Layer 8 of a small transformer language model trained on English Wikipedia (12 layers, counted from 0, width 128). Numbers have three digits each and are written without spaces.
In attention head 1, each number of a token's query is one row of weights dot the token's vector x. The head spreads its attention over the tokens so far by the softmax of query dot key.

Query weights of the head. A number n stands for (n - 500) times 0.00061.
q0: 578702726459666525684465555605402394488398563503459652414426538456488467610512434635588439484514434327503456449521488614429529490651515343395374503424516687691451695527674661678562627454523624488363742537652577485393375329569442425485520520574630544439595609532509650403563429526663528396547485519596564487515432622640348446612393544404500481638463633479522307672391385408709547536527
q1: 485451314587432486485488336487579469338461661498480476382537639540463560438500450453391486596374256743408509619530437389470489633378389524567440294563485463492626408482436388603344595623482471520542327508331614500684587491582450470644551680592461522397554478633480558489587491491616425649506642474521471586405492454309618415447520449598511407477559374609454547487468431506484530403403
q2: 508476587698360316439197500467520471206508493543430576108611368401349535598461748686624450437463476515327726545518504521510698599476377520644339438504511409546723369671386459512474596482206594528574333569406548518751431469445511727393538488438439480553557419359355604368615526463430510613625337463459422585500464517294460503232480381756500485333252458621339486439533534486476469589525
q3: 490607397513503454658448574494461280252351474434727520503391416437433599457516500559529578428551662548663631525675279503689643758595404473660680523507622507525566584555695446507488511519480449542544579570437595397497292517429409440561530342407573587506386658347782299325554437666599497510500594549470509373365468412555500448503385526515475634455274468421574373542668747437548500604604
q4: 460414514345515415469354494557406305487397322506673441367305464625448530343576591511789490618662680626554383532551653512244675624383466412728541500433543645366437665447557466588453577449301555478289401500475473551440387407557411482440620425519524572520266637364517533464441421428459709405571517269676582425533506367525358547751650622425267684475420465579497594692582647472422358470675
q5: 575600238436621420636475463527491648528580563494443476591540497606477542348438510442517519805519503785638237575606451454472457329711538399318542398584476565500451566447487590583464459591427534546584513452515613494412421369532666455497397521433493561316272241386464577556364544626542224487482575706519305472494380425547466659555461625506415668689478667516491379633385194555396500437596
q6: 543584522420553554534670491537447550485617552548449400607321467449585487685581381636618636549461599648398697486577333529731421596605390562510477560406675644344591500466689472424622597410620471542454593529622638396431530656424494569488625527615344634497566695440595436482674451536454698487486627523450627520388551458770331448568389500509512372348617386355604555507364696332435453572352
q7: 356500466491403506671397589492546432532510303495566604339408477407531510386500506557917470468657538461668434500581423584251503572540542546657448427592516379488508429321516428632558535500272399531383551570594512452480274404739518526503317480464671406524536718473435638384529541433596548636467270380379607526589494438604520681566475435566342553388574522563522476516380578506586510626421
q8: 420314697335436376442660496408519382530759265601760397366553339700496574485387259571599424416597807657516513529464496571582443483466255633309574600543282513657299631346446434540452507620500053509564488362640189575337239552707327556620466587504573429373175495394622656665625546395413556488394464496378450430484618500637347665675408431599516409283819592420362547461404509488674605601319
q9: 399327486374690493569471497591656574472600531388626809529438610456617446503590604500578635576172420518749391502484577417606347497634516469548568451286531584540486595268606514301518601649383473458723563571639535451385631305490487296564588356540317526487370534561453461563464299423614616544554652552604787731455491420695540604376433628372500674382588464408542432438483479294538565510486
q10: 526725538607659576389500434455399466497342423370522651738538553579636242441694497337343342542504648629612507441524286518367393475457551595709724525668615439509446578554427445401612412396572528396439671599612503609420426470500656432503588530497343436600464650408643586345414545397536511525376390646485579497589489485579537551548438367448653402522716489604497323523372503405402457462513
q11: 545465516418610607500534635581354448405484458540469510461633570547448342598506467554619415573504509662455543476605698480609428468468602379620648329484455480451536316817415435432525445664412294414403461554450591368541426447402463542506526533284573547566536424420373582433520465314593376649537306491532462752494464562440352420331414426509662361382487436591404455280665507460434616606310
q12: 605563668522609666582357553363436503515373463626388377423555512458400356568450582396525497623557437614592490387577381482491395494403726564555757546343620548428503560391554634272602533376467393410531420365628437262650593486497481424602632389422559486319513472549364456432440637542476400361517719654709412517600423620433598518436458462359689651598449486383696454484400500497398527380489
q13: 656526542549312494492456492383503637542402410574482418560573407463458525562399373466452348694578466522579416621480482398363350485380497319439335546567392516467532663519488464523559371621573334400456591525481563604693529516489403632577469320381488467427444604728635618556430559729375633497364556515522489645715663429680436439561527497556447466449646419617633636555549374459369548392566
q14: 599632407712374278756368486704417522347464568542613568441381578439586425544729592529338533373668574388371307470548417492435408387531569483472448503559395564287442447663594515405564530603435451598476551579561515632330476702500448610647471384467442564479439573473500428448634710376602435360497648572483413583565559576418537580434483482279536698503446436585541384409453461418563431638558
q15: 480515647512516406500648468580308370493492458444399581426591720062546312393675314429570485567666555397429566492534481541493496457482246546320553420692326529606610434256691522433472469613573661408432688504618599679387562442430247271606488488574340366500653603460388422569341571520344591492264500272446496351644598467543528215691524462550659437508325420655589277314358711545768463526303
q16: 620683486386551504701509545465695245346259478548553600530767467467521716472406578381256555432309523515565424420572549491510513646484378422561615722433356557403537436277589503554591602562500397538606328433702503551384413417376590096750551384485382496699632484630332242368537467576452541489470359521526500575335456453404609618524402413480742507408447484641341530510496526465464549477383
q17: 266587433432695489465596536650412353543586677482447489347595559444591466494660578258582600536632497320548223637548479395560389396435435428385329382381619358465601511591564429242478488386545476418641500542639741578323376436436739298470687383594483313483489713558451534523515558445643279419580641532457582349524363570475503453596648570484458489723752668438544629544558819569631526400605
q18: 678653407573439594671465510314478671452598669482673240507482580532364504512706579430486477662519526453537349589363698585539672273602556420367387478391539627483478400707566459515503509463449492450213513469602507692519334342379483421656561408489554768473457431657394216596388489376573572507496429490615359775507519523406593378493562555398716343380556584463701513530482280422535467380617
q19: 355377504351350464609325603597460318550485615515605511595387591530333352613447566213337349379305627450441647372301411598510567463517608560456352705294574347383291475604507327469545532338564431608675606523639380524606517300428518556449635727523426757686410331618565664695496415337424409312446521408581483654462513476591612459374552353460316423341418575430494382321423557376497607619460
q20: 539351548493422600612584405605601439376486655654310618522295471526676446414493648577510477566465665569590650584397571469536513576629424538427504602652528678466486456599514503537485410403493496373483630491546481586439688562464396347568333398708527552513404359509429601497435156644655630551764650628554554544461275662455386526513246659500369500609482503533530385670350654161579475406477
q21: 767585493274496354641459471519459671545384569664368518314401568419261460454507510289434567577473428383483585627373736474565427622487304478462471512394429474405511486308503508369454394503475260370316661619534513513744562379467632338575575368552453515590629458503359708535529606518580422472359490682567734401661593422444511510260555616372547280324425311473393431578658576615439401585558
q22: 452426557608567403576321470558398444500421668573342425647413527427701579529602469573411725678520446311604473537404631485433467778497624533449541670632485658546384525546478489651220637490425648538427622355691375407443335375520524515534511454321633612092630151405507723713493471544534487568573451594404576504544394530410370313307500542434430378251650442535522486477573522552635523480349
q23: 554301444292453545510350607443510422503453490290489346714376633412826464601422283515440770274568493671591186573453582373500625378677294628329643416563550744330512361617655572439534362496484631593504354316534336395344735364328360609525558656592596585697441638674590599731429504554569558508460485454416535492611476557432378575493567425542632538541447433434374334585630528375670696489510
q24: 593291583577522503491468500562490301568606500279378544518497458409558588444599437447368466829414608735470459513373438332467583416561513535560361575295380455415483712585598633613540536463733757505601331670602503577503487360629568532326410555470595320571605388521431493604649564557513506684251125493535506548434509696468599497550401541455507595372418447578368473586747318565301511385656
q25: 355601576593261524448558415466551408423262500497514500547452327571378725515605295360493433395337467518460393473427439427594224510471543608503438769656447493581377363408424464463525587637587180556407319460457630361578546339471379622445489412537487530463486416447524438673583451376427484545485376308465353826333447526403451194573417582392292521534693562416582530417591648729487431484622
q26: 408689486507392475602454358374493415487447578515439391458730697315638712446595579646540503522544683356403535447576464291412378623546441613551579506549570562637538561657417655644321437612662448445430458640381833528568446511558496683381753344439542546357239380349496557403639603640414351511247493460623507729360610534442673459594497337653475424371457484371462486443610410296397702591458
q27: 472628537634451569458384459460566443623622475647356493590512750497389547390640399316688454215500539442345318405441456609458541744616549582348504405644716566450597527678579530467540595676443584518487765444524368448529574594643520394519542496210447485764496470465605622589496430598415522602423470566437364337403295336617451594474704571547457679762632607427482464555517561553528435612408
q28: 441417476636465561581440590521531383347571637383385436557494760380264553452434675579655601359504621318546727626536533641478401463637490665480461388560617704583299513507395594679515506513330428539575500546738545571516497425388615525548531532256335307392619511474513496431521614403620299618626395397487509651522561535415455558555626200192464657561496479402432529490476479533562589551460
q29: 503420441556435540611422373559596607488328553403563411583540445509358562377407572594589599410437429507510451455687481478413588480621282609390500653559490415848473703532335484432485457430555382677494436310477519320769472566472500636553344507650481489700756555342653587491393356668525459615521522530485655448509444717414458525421243532351356642601433412474517406569443390539530566447450
q30: 594570344382537657500478536459276545569619503478598623473711512609532473523538593364516405493522402490698434525434394553380386684458609359234155503538444444541574494396549451493567554532609518462525351409555482537341426396342500581494675593580615567616547388480703325340531710540594479425458598487449557510423474534454490606312413410557605618425391483285583410543536371487485852770489
q31: 500533409539511379409509578446539465484637222440567600310653336566493545446490547504390418583393530496391383482422720642640448482695548441397507494504608725431328109572660424136525531538441488391510473465500523280317310346487445584467409324530707595497496476512535392447419536330690545493330634664238503451708516407443430577517440353591445685511565364476696429490478220593445526493479
q32: 460525473529611365593554534559491423373521602448588495415570398571519531526603465502586583493396454428672570465552476714525457453469627617414521542474433621447480495615387553574515363372528593476509583456565334345587521573354512520525568542464450345564513682437592541589390545550479476407508417527539509560526366468608446647472467577441445574515611526453509425585575505557541614558638
q33: 482416513500468431475585624539404543547513488636613564667487476447586559459340542456556498404227483597552582457490594446423486518500414451381476528495448456510425485634503398650379560577334494524455542428434331601483597310502448603478407682432477572413596455474492584588460573579517565559437410521488559410573516421546399502389541409686373363467351415575455388468521473602448375676444
q34: 597497597457568422353507513454560480476548469440520554683567585391410680431349525503463616474426592530682305419552655301648411310466610571373566487509471691427567466460227425457436483344413599515743525531495513484366511545383617500443473539500335506431524446559429618487638477494445425642326372503545503570557441573500563495434541452505542417537577403583354437506581273600434551384473
q35: 773573373544431618441554574464531510416549624466453570355456671603490507599474555572621718558278529443555550431568639473649460476602590537470521359525548500717465594346493623453587465412574680430614448491503608458374490475688549479668434610372559706386420597664311606522693452318609461353450334222488752628541470522439593314558512583395471493460756455568612420661565363484401646408293
q36: 541729696168638681825441730551518586543360672390436545264486357428461370518510548599500487605571481472432400388651487530566350460595539522348514476325633615699527503603695481471539523328545586495448481603670434375525472557541432465387645298521493637671524530580546585407409452585513413310596656500485519479472335434524487554503482253506513611427317530536518251568408420500503511582542
q37: 460419524473598586594432570545413576645540564325503549550472505483704484437402548491467557533513545481671465452557427536386497658473528565581348492528389487726358479405417676468461353727553669484380658343513545370425441491483411420572595437324436494557414526480494475500271440412438378270620517566497637478531455458667572494651426614293316452326541431368464486552554485517625616578515
q38: 606466369472195468535652460311708374566663421510432567186679408689492471521317489536715442549603436471473364562508402425489639588551228493472483364663232354562516397313420500582390417543254219659361330522550680504646496407655519665417368572432652526388248509524315227430392687622408550516521434585371489521496729313596560546335557394735415496322543407713451576564225417504507154403302
q39: 442496427508651357443486481409682857354568335466357572564683259398336790543568547463459547665591481393531595435344636301504321373526449418570526464641500465516533504253206342579261564524585241369571563375294427519504473254481650294466307401621663233312428482486432457470496413375543452480526125521553387535793478653439522535203511588732453435702705431567314481350356572512466620332610
q40: 603376650440662491364529509514566506532346466577494579484454634500244391497561554662453515618461447258539453470536410569559437592546669408724704638642516530460635787637494450436322588439615567370461391517595671401400503480470378406397672487393543473594334361374463510450621481455506539628543427690433448537524548553358592413419533466656485459562490464652563542363557369515503334276426
q41: 500682574515747545705465606333510655397746446339459317194484548479353233457460436591459464492743475335468484428662382625374500545469414576308590443406458448526373656548605429464732598290531270454518565591583373518682401694493656403356573528322449504536662334433415488424480656531521426426516395771573445413475319644564400642385527541448453485548303700540697361473371691300768397630450
q42: 693370546589489589547632451484490455523600442458677482727509605672469470472562344576567630590250674272469681516439696416527594504653622617475537535589399439483710444338511441366739475558755449546647500538418477537583480380510249540537803309579497416408632626515584679424363587493358745641485490589441313365671373510546455362561440385373738350306500566490494591587529297500350646490509
q43: 698526649547467460618394597644385380576409603331555212343415686522430422563335429680469416628615526608534425492352628715556605512709572417409306401475464411473471437517378584547622555485660522373523519443682771376397433784619561410578626408542558716754720749540811562646533311484334305480454492615573303496575214459365618421663315473504443631390652609378711631417448471385439496770500
q44: 492464424573496562680601789617409583425307535516411432423434404518451290432628423656554545531612384443389684493548197550536479558419780610698508469335488566549335446725762430617821631560580552391556668354469656640439293529617474249764595386549406393585544688418454407586424586347460431427639634508528486573638376460597545277452538580365687457301335637433581287402734496391652663605581
q45: 371313481660285471363561553470691462612698570529427252612802415590424668474547440406534448534364258408537619647411357254541460554438328411187373383658323286277638288319028311400147559462556300745710453526405591579400532572610599535395330695531391417219259521608284444514414490515231186794407185647442303407596656468281771408435517443643462597433557184683474394606377540722402684313447
q46: 472420676322581438548520563656356298446457482598445208629538462557718428445557650479599553524354420612569504507566406531368403648381418544689479518360458467570447344496438546404561560563636439432638656583701555415381494355542427394854440439496407386362535477383595504595500524640500436673475407786623355743329524391442497539470518581575463394456511628351515637562407411743400417542739
q47: 515570455418457417526323397687223305503739334453496629276451583427463374573719611348436511325458532614460624551615555457644301575497453493538531302484572561511470552412376542561616500747660588618424533321333560561518486575500445485641512754436467395587461591574289591670469424270554614567700645557777469429443490433199568382486367614300540492280773436300704239606489488551562500549494
q48: 504500560447223489453426368380310469578636452661624566778613461385573615258490571507595483618551570444490466545476535445440710365416581487386485500659568454900517482496504567557459503394559441413554548586506463412540706283283558372603311623395404451350639570509549504497515284489466522644496681336454536264563219411493700624398581444357356454468489377613472433474575416617510269669601
q49: 598417595544652275555596322543651482486431407599511297295633544476543778487295535489632536522319521438500598472475678308469530574308630578604604230550500441593494452457316444416258420550492344356649610288543303553507566516458489451479462492804374457475523211686471570565312583714672417507335489459391534625444365490689613476252588424409686714336386470586468395516444351633432477358491
q50: 508342515435548200385529437503451560723644531668646280653318600439549637265376379259355633613612735698437316675364625541305606589479423514427416551484512607530478725320392448712531477511616311603459533566401449493464431618605302476691528557427534405626528674621818403425376535606482596725623388419496418317667500532728443391419459583461332554397138534515308657558589568481479565493620
q51: 463392571493404486617339418423444585344538516340593680560500443453553353420644517522500465325576497409431588604414599553487553670431349361442583535556299446507564486538482489690261563740706191497379566393487317490338608652605695496362393595671496404607530850672610534423417811368383452496619479638483384527537458338554531459638573670543699287425338583528424445560460612444431568672766
q52: 303398670311529549624515462609401652471566626482475675401434662516569856500459503567385483514257530651766280538856514346576391475513725567528694400427639572514483597601504383564435521232416469433547744481425513416418490604526568446589641448615572508598402725452376507279398571514490582413712581560587455567440387543577654583493388479622527648622530653615589543553511442473413652625518
q53: 347467711532533617431449403468468462500589395416514193519390267480420441487566514543564445392595637418681549511292395491570513436279303692639641646545558534465494289557607387523698201572600583552541394503513587483374493264661620533440482549541497470719540531630493567470419384471405634489534483329349490436564611623568553621255415409536438393644622339449136554456518659503539339616566
q54: 552334435750522598331546685587401639540387281225442383694547339439479618606274566247413594570618612588542500567531464506561440496600521447642470623269338582521494514388355273504564377525526633409469454445381456507408524301387556493408597565339475247674418732565393249430470474592427649647323675602410493496527477585464392610427641521693461333529589539377503472437229489451407248541451
q55: 689634669497405336639416616357444460465664432396466407647524513313433343506757598510439559548504365421500598553598503280615622377469572484569404643464514629363411320558456554426564503411504706385322533709421593712407622489494533549667890478601507603516366451602561536478682305566588543483584593541383655478310286516665409458470603534491556637378544655520452441463638457563531561414434
q56: 284513702500662507509266360446625500546490419568463691426586318630533545447406554541527436473571497482510390391436368554434662627656465454500430363385317227608411570479497519349393506406601507638558494596521601388378701641617600479572610500419503260513338533514342693475556330541618509619457581264562392740399342403674524630462518447617442500583500417464444246505537410539681549487388
q57: 393793408641696556559412527563619515469652359566411465434545355445511328556594408609641626455417465657436456586450482546360357593555575401743578550656364504438346489520463417452566575612217471332471597460593805390556728693412590519535442567634558464525358611363320641493329591306496300751484428541593497579525660552504649298546474474692583776493277749540412681352575620576555449451613
q58: 294659547572523566392492371413426633353513494447572556500438485407571500525503683408538376722342530401539694534467614551694632626520356434595621573493812416626508438467393555514455568512405539546615454514497335395321512367509482490485529583567730463494445472567423408485529535577410235553386546405686439643553548682683485613587592531491378469463426416673376318543414552582658533471600
q59: 507595672463556388661546450370605403288468537366337436393594610459390575464603519366584464569796577657431579409620580431519500813537581500316614394642548504517670601648483422533644680359341428396396339540488490620411401364413414402401514486381460416412314601448544482582613517420438537524468513538447575697526470239374537635370542413472358527577445527533554339282414486411360718672591
q60: 623579570278406440478512503268529400241390595367321669585467363500617445478630450696461643578547474541564504468581445540635742518529510545528401305588493617579491535481352391473509411544537461535490643535559546322345464548350480616255178742552579436510460469551469252269500511683261468423612738564649458325606513454578467363446375389594384613584515644578528557551689346606474452704453
q61: 475537620294588582453398623395351545634448366473347559489396566503598474513736490378535637568297634335527504621462469471320653607354507347532615522321770527587304419542482379753673571545318690614572596343629567473540694519490462537346643384530396336271581331546588298503574417591364577331678541375356333583587586403347553578568434542405462514609470383438394429631529581338435519300560
q62: 195550500378291431487622364480510395366416541445248556672513362578586644497571536485466485423628561564456666603452579522665469469626361342450448251640194459604321492695324467714595636552484662623706467290558496518636701419511526626554712371597373688574382648324602456401735430516489531731496489769310472322504657464446578536621561338672574466530259391589614605652651397522482709564420
q63: 396794507510619364518453621665551455407453550482430391485476471464548595509589570511566416489566566489544444446393538452451478391302590619584613444452610350480288632559622386379413515493653348476648706447422556547356648496444605258595586644548357564366493299506397353390536415425530368490467503440387348611576500205384387241594540531375575472801440279426653334414507678344318610595644

Each question shows a short text with each token's key, already scaled and adjusted for position as the last token sees it. A number n stands for (n - 500) times 0.0026.

Then comes the last token's vector x. A number n stands for (n - 500) times 0.017.

0 " l": 512520498504541500463461548592542554649141487541457497452444476451514462523498605473491534477481531492542447480508503491526469441617497502396427497527463491470550472510528505532519518468521446
1 "ord": 399525435548528571505464540696526610712188441522534458443426400553476494553458528489538439450400555614523462493612452434472427471591462595469351524569531586424454549418540539452500471528631435
2 "s": 449514423549532505497526503568486536653134509440483467500394441471534546535451520520542520482469517538498471514565371437499463428581462577400443537585474521482491521463477494476506489469646452
3 "hip": 530439468556560512514501484596510558701194461488484443500440429522515510513435538450513472443412442551487507468579375413473452446561432542420386519556478521425474507384479480470460492482588445
4 " and": 528432493532562455512551579536498507651254485463419461513477421492509506569503497462481449486439492489496552460524434473537496488606451617426396567582554536445490539487463434503453528451550409
5 " b": 576441531537538481486567546694476530697202478480448461471406491569444465522462509478495530504418521413386568536564432431503470467548440608434461581618524534419488496435463445491450509555622412
6 "ar": 520473562599545457544517534550517550679247480537459417366392438512460567559448542487466484531374560420451569552553374393521482443536473547393390557547568475467516575401469443473455554495592439
x: 472495561437542554581379485591455490487584467454438535421453530513594495513369549549399557456487641527526555230586540546573519545612459491418402458516486463523418602429547543359534520446485522489428537447489387542623402462581525361556468351464522507521470425453475479472581531404522608499571504403592545473505398444488490412543490485543531507361497516442408473473514519499557500625547
To which token does the last token give the most attention? 5 " b"

0 "ian": 517534491489542497457459546589549553650142490552457493447454473450511466517497603478491534483483532487537455477513510492525473453617502506388433484529451478462552475512527509518516506453510444
1 " age": 486548405458554588535433481597514643816122492480452409430441481478463489488477601480473523473467538500610463486598389444523466449584480574385429540593478505467503516484454519497510529565584505
2 " was": 455491415513515445588450519578529597632145465550477407502422537468472547529463584507441476468455471503540542518581365516570423461587428609415433554522524433444532524531509432478524536511480451
3 " ": 523428392536441545632505478654512629629282481499522391506435510488404595549498581522415492533486412478437559540528441427466409421563456573477422505595531436432454529448471533474437534532590509
4 "58": 580424394494409550601430574660551632688170459540547411487511502495473568508491598480454488460391473453427535515574429406425448415510498585424408517595512419398549484416519520547394483560579536
5 ".": 477574421552491562637433499667500621725162471508498432454426531534437533527530540433414482383474597385385535482581447404530434363545486551360319576611521478439549550463469519532412567538588500
6 "0": 485620488441411563595436531587533647660206496542531382490439499513413538472551542463427475422516510440313559488586484406472470431550512547418408509611487490390521464439453535534416535526612529
x: 464561516373577499637476544539529384479524508380527539503523498501520343493589502568584531586538496579666484298541532397648470527398646420516655484495527529559541449633558580405545500367442549420473503525597538490465521529420403419524484403526538530531445514510526460458465475514611428551537576558390515542495383589417442509545392527531538580480488485561526428622504528551536540428575
To which token does the last token give the most attention? 1 " age"

0 " K": 515528494490549507452454540604545562659138489552457497455452475458507461513502604482494540482483536494541445487512509484520480442625504509382426493525454482464563474509528500524511509468516450
1 "n": 406464379602589578482484504581476625728194446469444447511422514467452534510461483524446404489443467561558439485560373330451472403575418526325352588547545502494540573479500492449486592637621448
2 "ight": 456432359528535563478481458613528572687176510508514455513437445485460437500497473529456472471480440612558483514589406438428499481575483569357353540552484519439494550421539482408473518510589450
3 " of": 525419473544552480507588586547513546673240455493360405594490383482473524436508512504443427444494460494474525513533375437466524495558449611369381495559517502425557527461461492481460503498539462
4 " the": 556399445551558514461512586591510522650192494491373463501473463515438550516447461501459471463461497429439554571479437448478543505563483592372377512550481505473546518518492515469493509443591411
5 " Th": 575428563626542571515595555655483606713182494490447408435447506520433505565502484540449481486365525420345555631590392428456520402557448610437405545566481514459526521465507550489528532482605395
6 "ist": 474499569550552496540555479616507520670266468519466402518530473558526488554470456468471487490361558464469569611534428429427496436579475546440369612562504533434468481476476513469465465421502433
x: 506547511463447519579332456490587513481493505550609543415521567555595501577489405390557554537548637474489527466532477572439537415579481557491544451461533543498443614478469556472586614473500636432322558594498535619620404516566479422495527460486559519587602594370478490490549471475613491461523334485532613565530529608516435412568566575408458441493545426324544503491501459450551442583457
To which token does the last token give the most attention? 6 "ist"

0 " C": 512526496498545506456461544597540558649144487554456497453451484453514469518507604475491537484483537494538449487507512486523475440615505507392432489517458486468561471515528508526511513468513442
1 "ens": 492491421557519580471432471645513629666207499533440437483456489474449507507489591535498503524528500590526474622527337394511497435558478491409353588611519458476482479475504527545553523502546480
2 "us": 485476383517596505526415525559516554674191488461454455462428451450460524479495538475477459421470450566544474463595336438475513450496467558380347526557466533455518562440483501437513495497517484
3 "\n\n": 510450428524527480443416561575547601669123468524455508422462484526529510550502550500493494452426470521472462520539454497569553484584550558386407502556502517491556471522503551455506488472566438
4 "===": 561424487554567473509494554607536621655120451563398522459464471513521537582566522527520504436531489474424475510504494402532492492581544565396426506603524512454573476475449540448489521447660434
5 "R": 617457549601537484536547550642528649766197540518436444457368467576458495568503574461505449437433537419431553519642385363504465438568453606419440566588538578487496527449507599477495513538632432
6 "ac": 501512512511453515512435579600480579713181514524538500494395465515454533467582503504458457468492587439370574588569404403460487398566535574394465462572464498447513574518514523489508521509567439
x: 417618442432587524520437372563391578481467551465455551358382572515413533541489476553523431540523566438665560455528558571567510640555587533433520559655484530629567486550615570572536478385503436384491463506685478403588392555518410420496474505497440447524503523499544468449412445555581555472537557481633513491397341524569465515456541513414594528515587461378550379474520494463547525539438
Which token does the last token look at most, and with what share of its attention? 1 "ens", with about 50%

0 "per": 513530496493540502452460542597546559648143490558459491447445478454514460516499603475495538489483535491533454486510506493530474459611502514385434488519457484456550472511532510526518509464517438
1 "ations": 446524429518512553477435512576549547728063477507481421471399449461504551495445527500538535475504504525552476476545398453476449493567442577408396569602468473461512530416479516497511535450594446
2 ",": 496458495508502545505467600510512505684187465525435479509402458512504529534524497493521476454480456554543539445534483483494516451596476582401401551526480489408505503438485504487444525457575421
3 " has": 452478384448535473478455537666508579652127427523507488438430555506550518547499514509502535509429483494509467453608386504443493475600482629374456560559479514440535508475499451454469437494581504
4 " been": 502470410531582429591452510636491581652085489548464473518404532507474553553474541499437466524448468506429511493606370423429430486575446662416456542559507460391528543554424471421486440523505445
5 " cont": 607499521590560483609526578680518522714182469524507428501468516530467532524492585482417457519398538417401521598632421377468405437537445596391441584694559405488499490503461461459476452581629517
6 "ract": 484553499540542474606452552702471494648162493510523422488384502512422542571494554474452443532519539422363522486605403425452453463511458529423424497612542467392510554470461461483488449537647495
x: 463586535527530512596457632491547422496526582412443591363582475423527371466562492563553534632544535523459497606558458455508447498495431503500530496533520546523443543453470561456424607648529401435517523427744472446492448449512536534540422508556544505443461474297388427547438476522655427525489570525597562532476425557530486485592411532494589438376510640577510423332516477370611495481494
To which token does the last token give the most attention? 0 "per"

0 ".": 509523509500530503459457550590542554643146485548451497446443479463515475512511590472497540473484512500544467487499510504538480446610507497380418496513453480457549472513527518527506521457518443
1 " Loc": 396492323563581586442455547686479614715132513529503447429455457538434522542497536524425498515403553532515457450602350385459452423546438610379439503605549531462447520448558482463524505400589380
2 "ated": 421476413458543504486414473603540565738173478543493408437402477542493555568485558458528557475410449526556453493636375458509526526548457603413459536590509513487512556490418449431471483466645411
3 " on": 480432457487605468543466565648520592669240452496377493518434460574397539556516569501476412445448484490527491478603313478531500487518493559390409492546537516443555551491424438498488478472592401
4 " the": 552413429523533477463478609643536531681184487506395500455442465511416562539464552490446492481412481438458535549503417469524526504564496580391373503552537494482580543541479510477501493448583380
5 " b": 574464486573530498494530567713462558688210473521432480423430490527421476530459542471456520485344524400357595562525430395494456493556464618443433587593494599445523507468490491509481531547659388
6 "arri": 498471570564523468531490524604457584666272471554471404354471451533445582508449512505428466521379596405401619586551418403457498416538478529369369513560535494467466565448528480465469509492642456
x: 552515543490531524554332559513501561443478567458559499370448481533522581566351545623447627461501573529468569413537448563672535621605448573534471499565533539508405643421551584385512588504574514532526634487506566463496348412654550472546456371499530542544533422449509437580555482453566544557560462498539570472582445440437453449564575574509528530472509482338521423498514582535596404603541
Which token does the last token look at most, and with what share of its attention? 6 "arri", with about 40%

0 " Be": 521521504494549502450468542601542565646138490554451497453456480460505467519501605477492544489473534499536450487499506485521480438621505513378440484515457474466551469513531514519508514470516445
1 "ach": 437521455461554530437434531595552596683166479526487425467485386533421482516457531508489484490444512602586471536529412453402537445547491551354391472577472458464489562421477504387466523480580423
2 " l": 460468334630609564521530528575481579685230465470436432468399427500441496523441544507435412443463407539484499474552384394440460411534410528358383614642534589473475537434500494563534634537611445
3 "ies": 433439392599504557573466467642596612689107464577552468440410451584469610573436552510524482489448478523441508516631349406534394500566457561383380590626517485464496484436443497462459553538623514
4 " on": 515458401476560469570503524596540570670215450456390495526457430554379534562449517549469429455435473462490507493579371459550531483531483547403386507560548525434582533465419446488442520489587446
5 " a": 588497453510498468498541561597528577739155465436356451476467483482389568610420579498438471460393550401376580558507435427482526431546445610402426544585556518496551544501508455497529527539633426
6 " b": 527531551523508511504563546704497546675177461496441475442432513501422498579434546484464520494355578414353606567565425433507476434569455599451448618612522562444536502457514474520512573582633417
x: 483483517547464455590422508531417466493457548418449571406565656498447478518455493518448499473448580499592519075555429729636490462457470665484517432585500475549445542586526511456562501511512497395462532372488482401498483462591424417483521534519489515473456532551478472419484510474586495486464411419526462424475610494493580482652451514403475527469461386461492482445538442575610486536447
To which token does the last token give the most attention? 3 "ies"

0 "s": 520517505495535492460455536588549551637149486556457497455442481456517472514497602477496547483479526491530456491507508499531475452614506504392433491507451470462546468513524504524512508462513450
1 " with": 460508504492522527479517553595565576693208414469423512510479463525460515527439516495488497490442493537539515448581427494494488466619521588387401551538497530502551530452481442496482533514606472
2 " a": 435434393560541502476531545581522609731135463437393462514447476479435539603440563481466456480426463554531507485558455422443497426573462627414449567578527513505529549496516471490524512526617440
3 " f": 487426405638572590502559570608530561697204440491488399484439497479481497600455551501473457484401403474428531542550415407456477413526439609446446651642518520434486487458534495503538563597572447
4 "em": 562437481556475585574590497605518613592226498500467437465530572430510572580483549509456492484417476434418544533537403441514447428582469631466432520590505504426427448479522573510469513517637501
5 "ale": 594458413520553511537530575638572588692127489483541455468486429499457479588457588503523450449410555394385564523562442440484461467578446612457437577623542535426524534443553553438493494503572453
6 " house": 541478504590510500533518519608528580726190530520485450409429432526427483523440571470524518515421540426418541592580362432490526417538483584399466561635511539442468535399471511480489549483508457
x: 543477496466530459441494508604521571484482607380628547469427548437488479463452488496496516454480559488535539252573459786536461536547486521536488474544499517525406434491499572487542539451361476398455508402561509504520462483643530513484494443547494521479482467466388451435544444530494459545502441447528533541507416607489410507592616468439526570355485400460493391260558554537654497476557
Which token does the last token look at most, and with what share of its attention? 6 " house", with about 40%

0 " and": 519528507499531492451464545584552541644151489552449502458446473457520481522497597476504533491481516487528463483515515504530486462619502508389427503516456479463549481518525502529511516453507430
1 " the": 492520490520532482455486564614558531655155470500430531490452463501492514525470545482498488488456519562533511473548478499495497517620501544400411504546501508498546525542490512494506499444558430
2 " E": 426438442598620598455601586663516642711172482504461484440475472572505505528472488504513512498449477600421407569570393379447447413533454593433480601609543504484547505427510523490486512482599393
3 "g": 523370458568541586488537496585504605658271470510457464517505516560490500486506451483481480495503396490424529613572390393390487400559440571409417538537521510419524588431479448470469552507573423
4 "y": 586439503577519524526554512540554568582307460542485453477453540531439441547486476506493487421444532394431513460522442414466495508481484591447442576496533459431554559467566454511462456536555504
5 "pt": 558454530560574479577427586579589576615329444526555425454491512508459467552518494507415476455468576422428520546536440441464471507540461535509387565573508431490526614455510440425525446449574471
6 "ian": 495498567531589458546533648568543550651203466495473443452496437453432473533471484510462431451468587375430513569535429422474445489578452582450421525652486504459529536447494522418491482405551429
x: 424564471510522532528458457529473467494448570488531465498415514387498492503590396516554472512443560560547443398496521535432440489526500615574481463380531446633415466532526514531556621502485510401587602382492498466490484455524514484516413546521595414530582511338564475507505529524531470525526459361529528485624402530451461505492403566382503531501479501448601534174577572556610543567493
Which two tokens does the last token look at most, in order? 2 " E", 0 " and"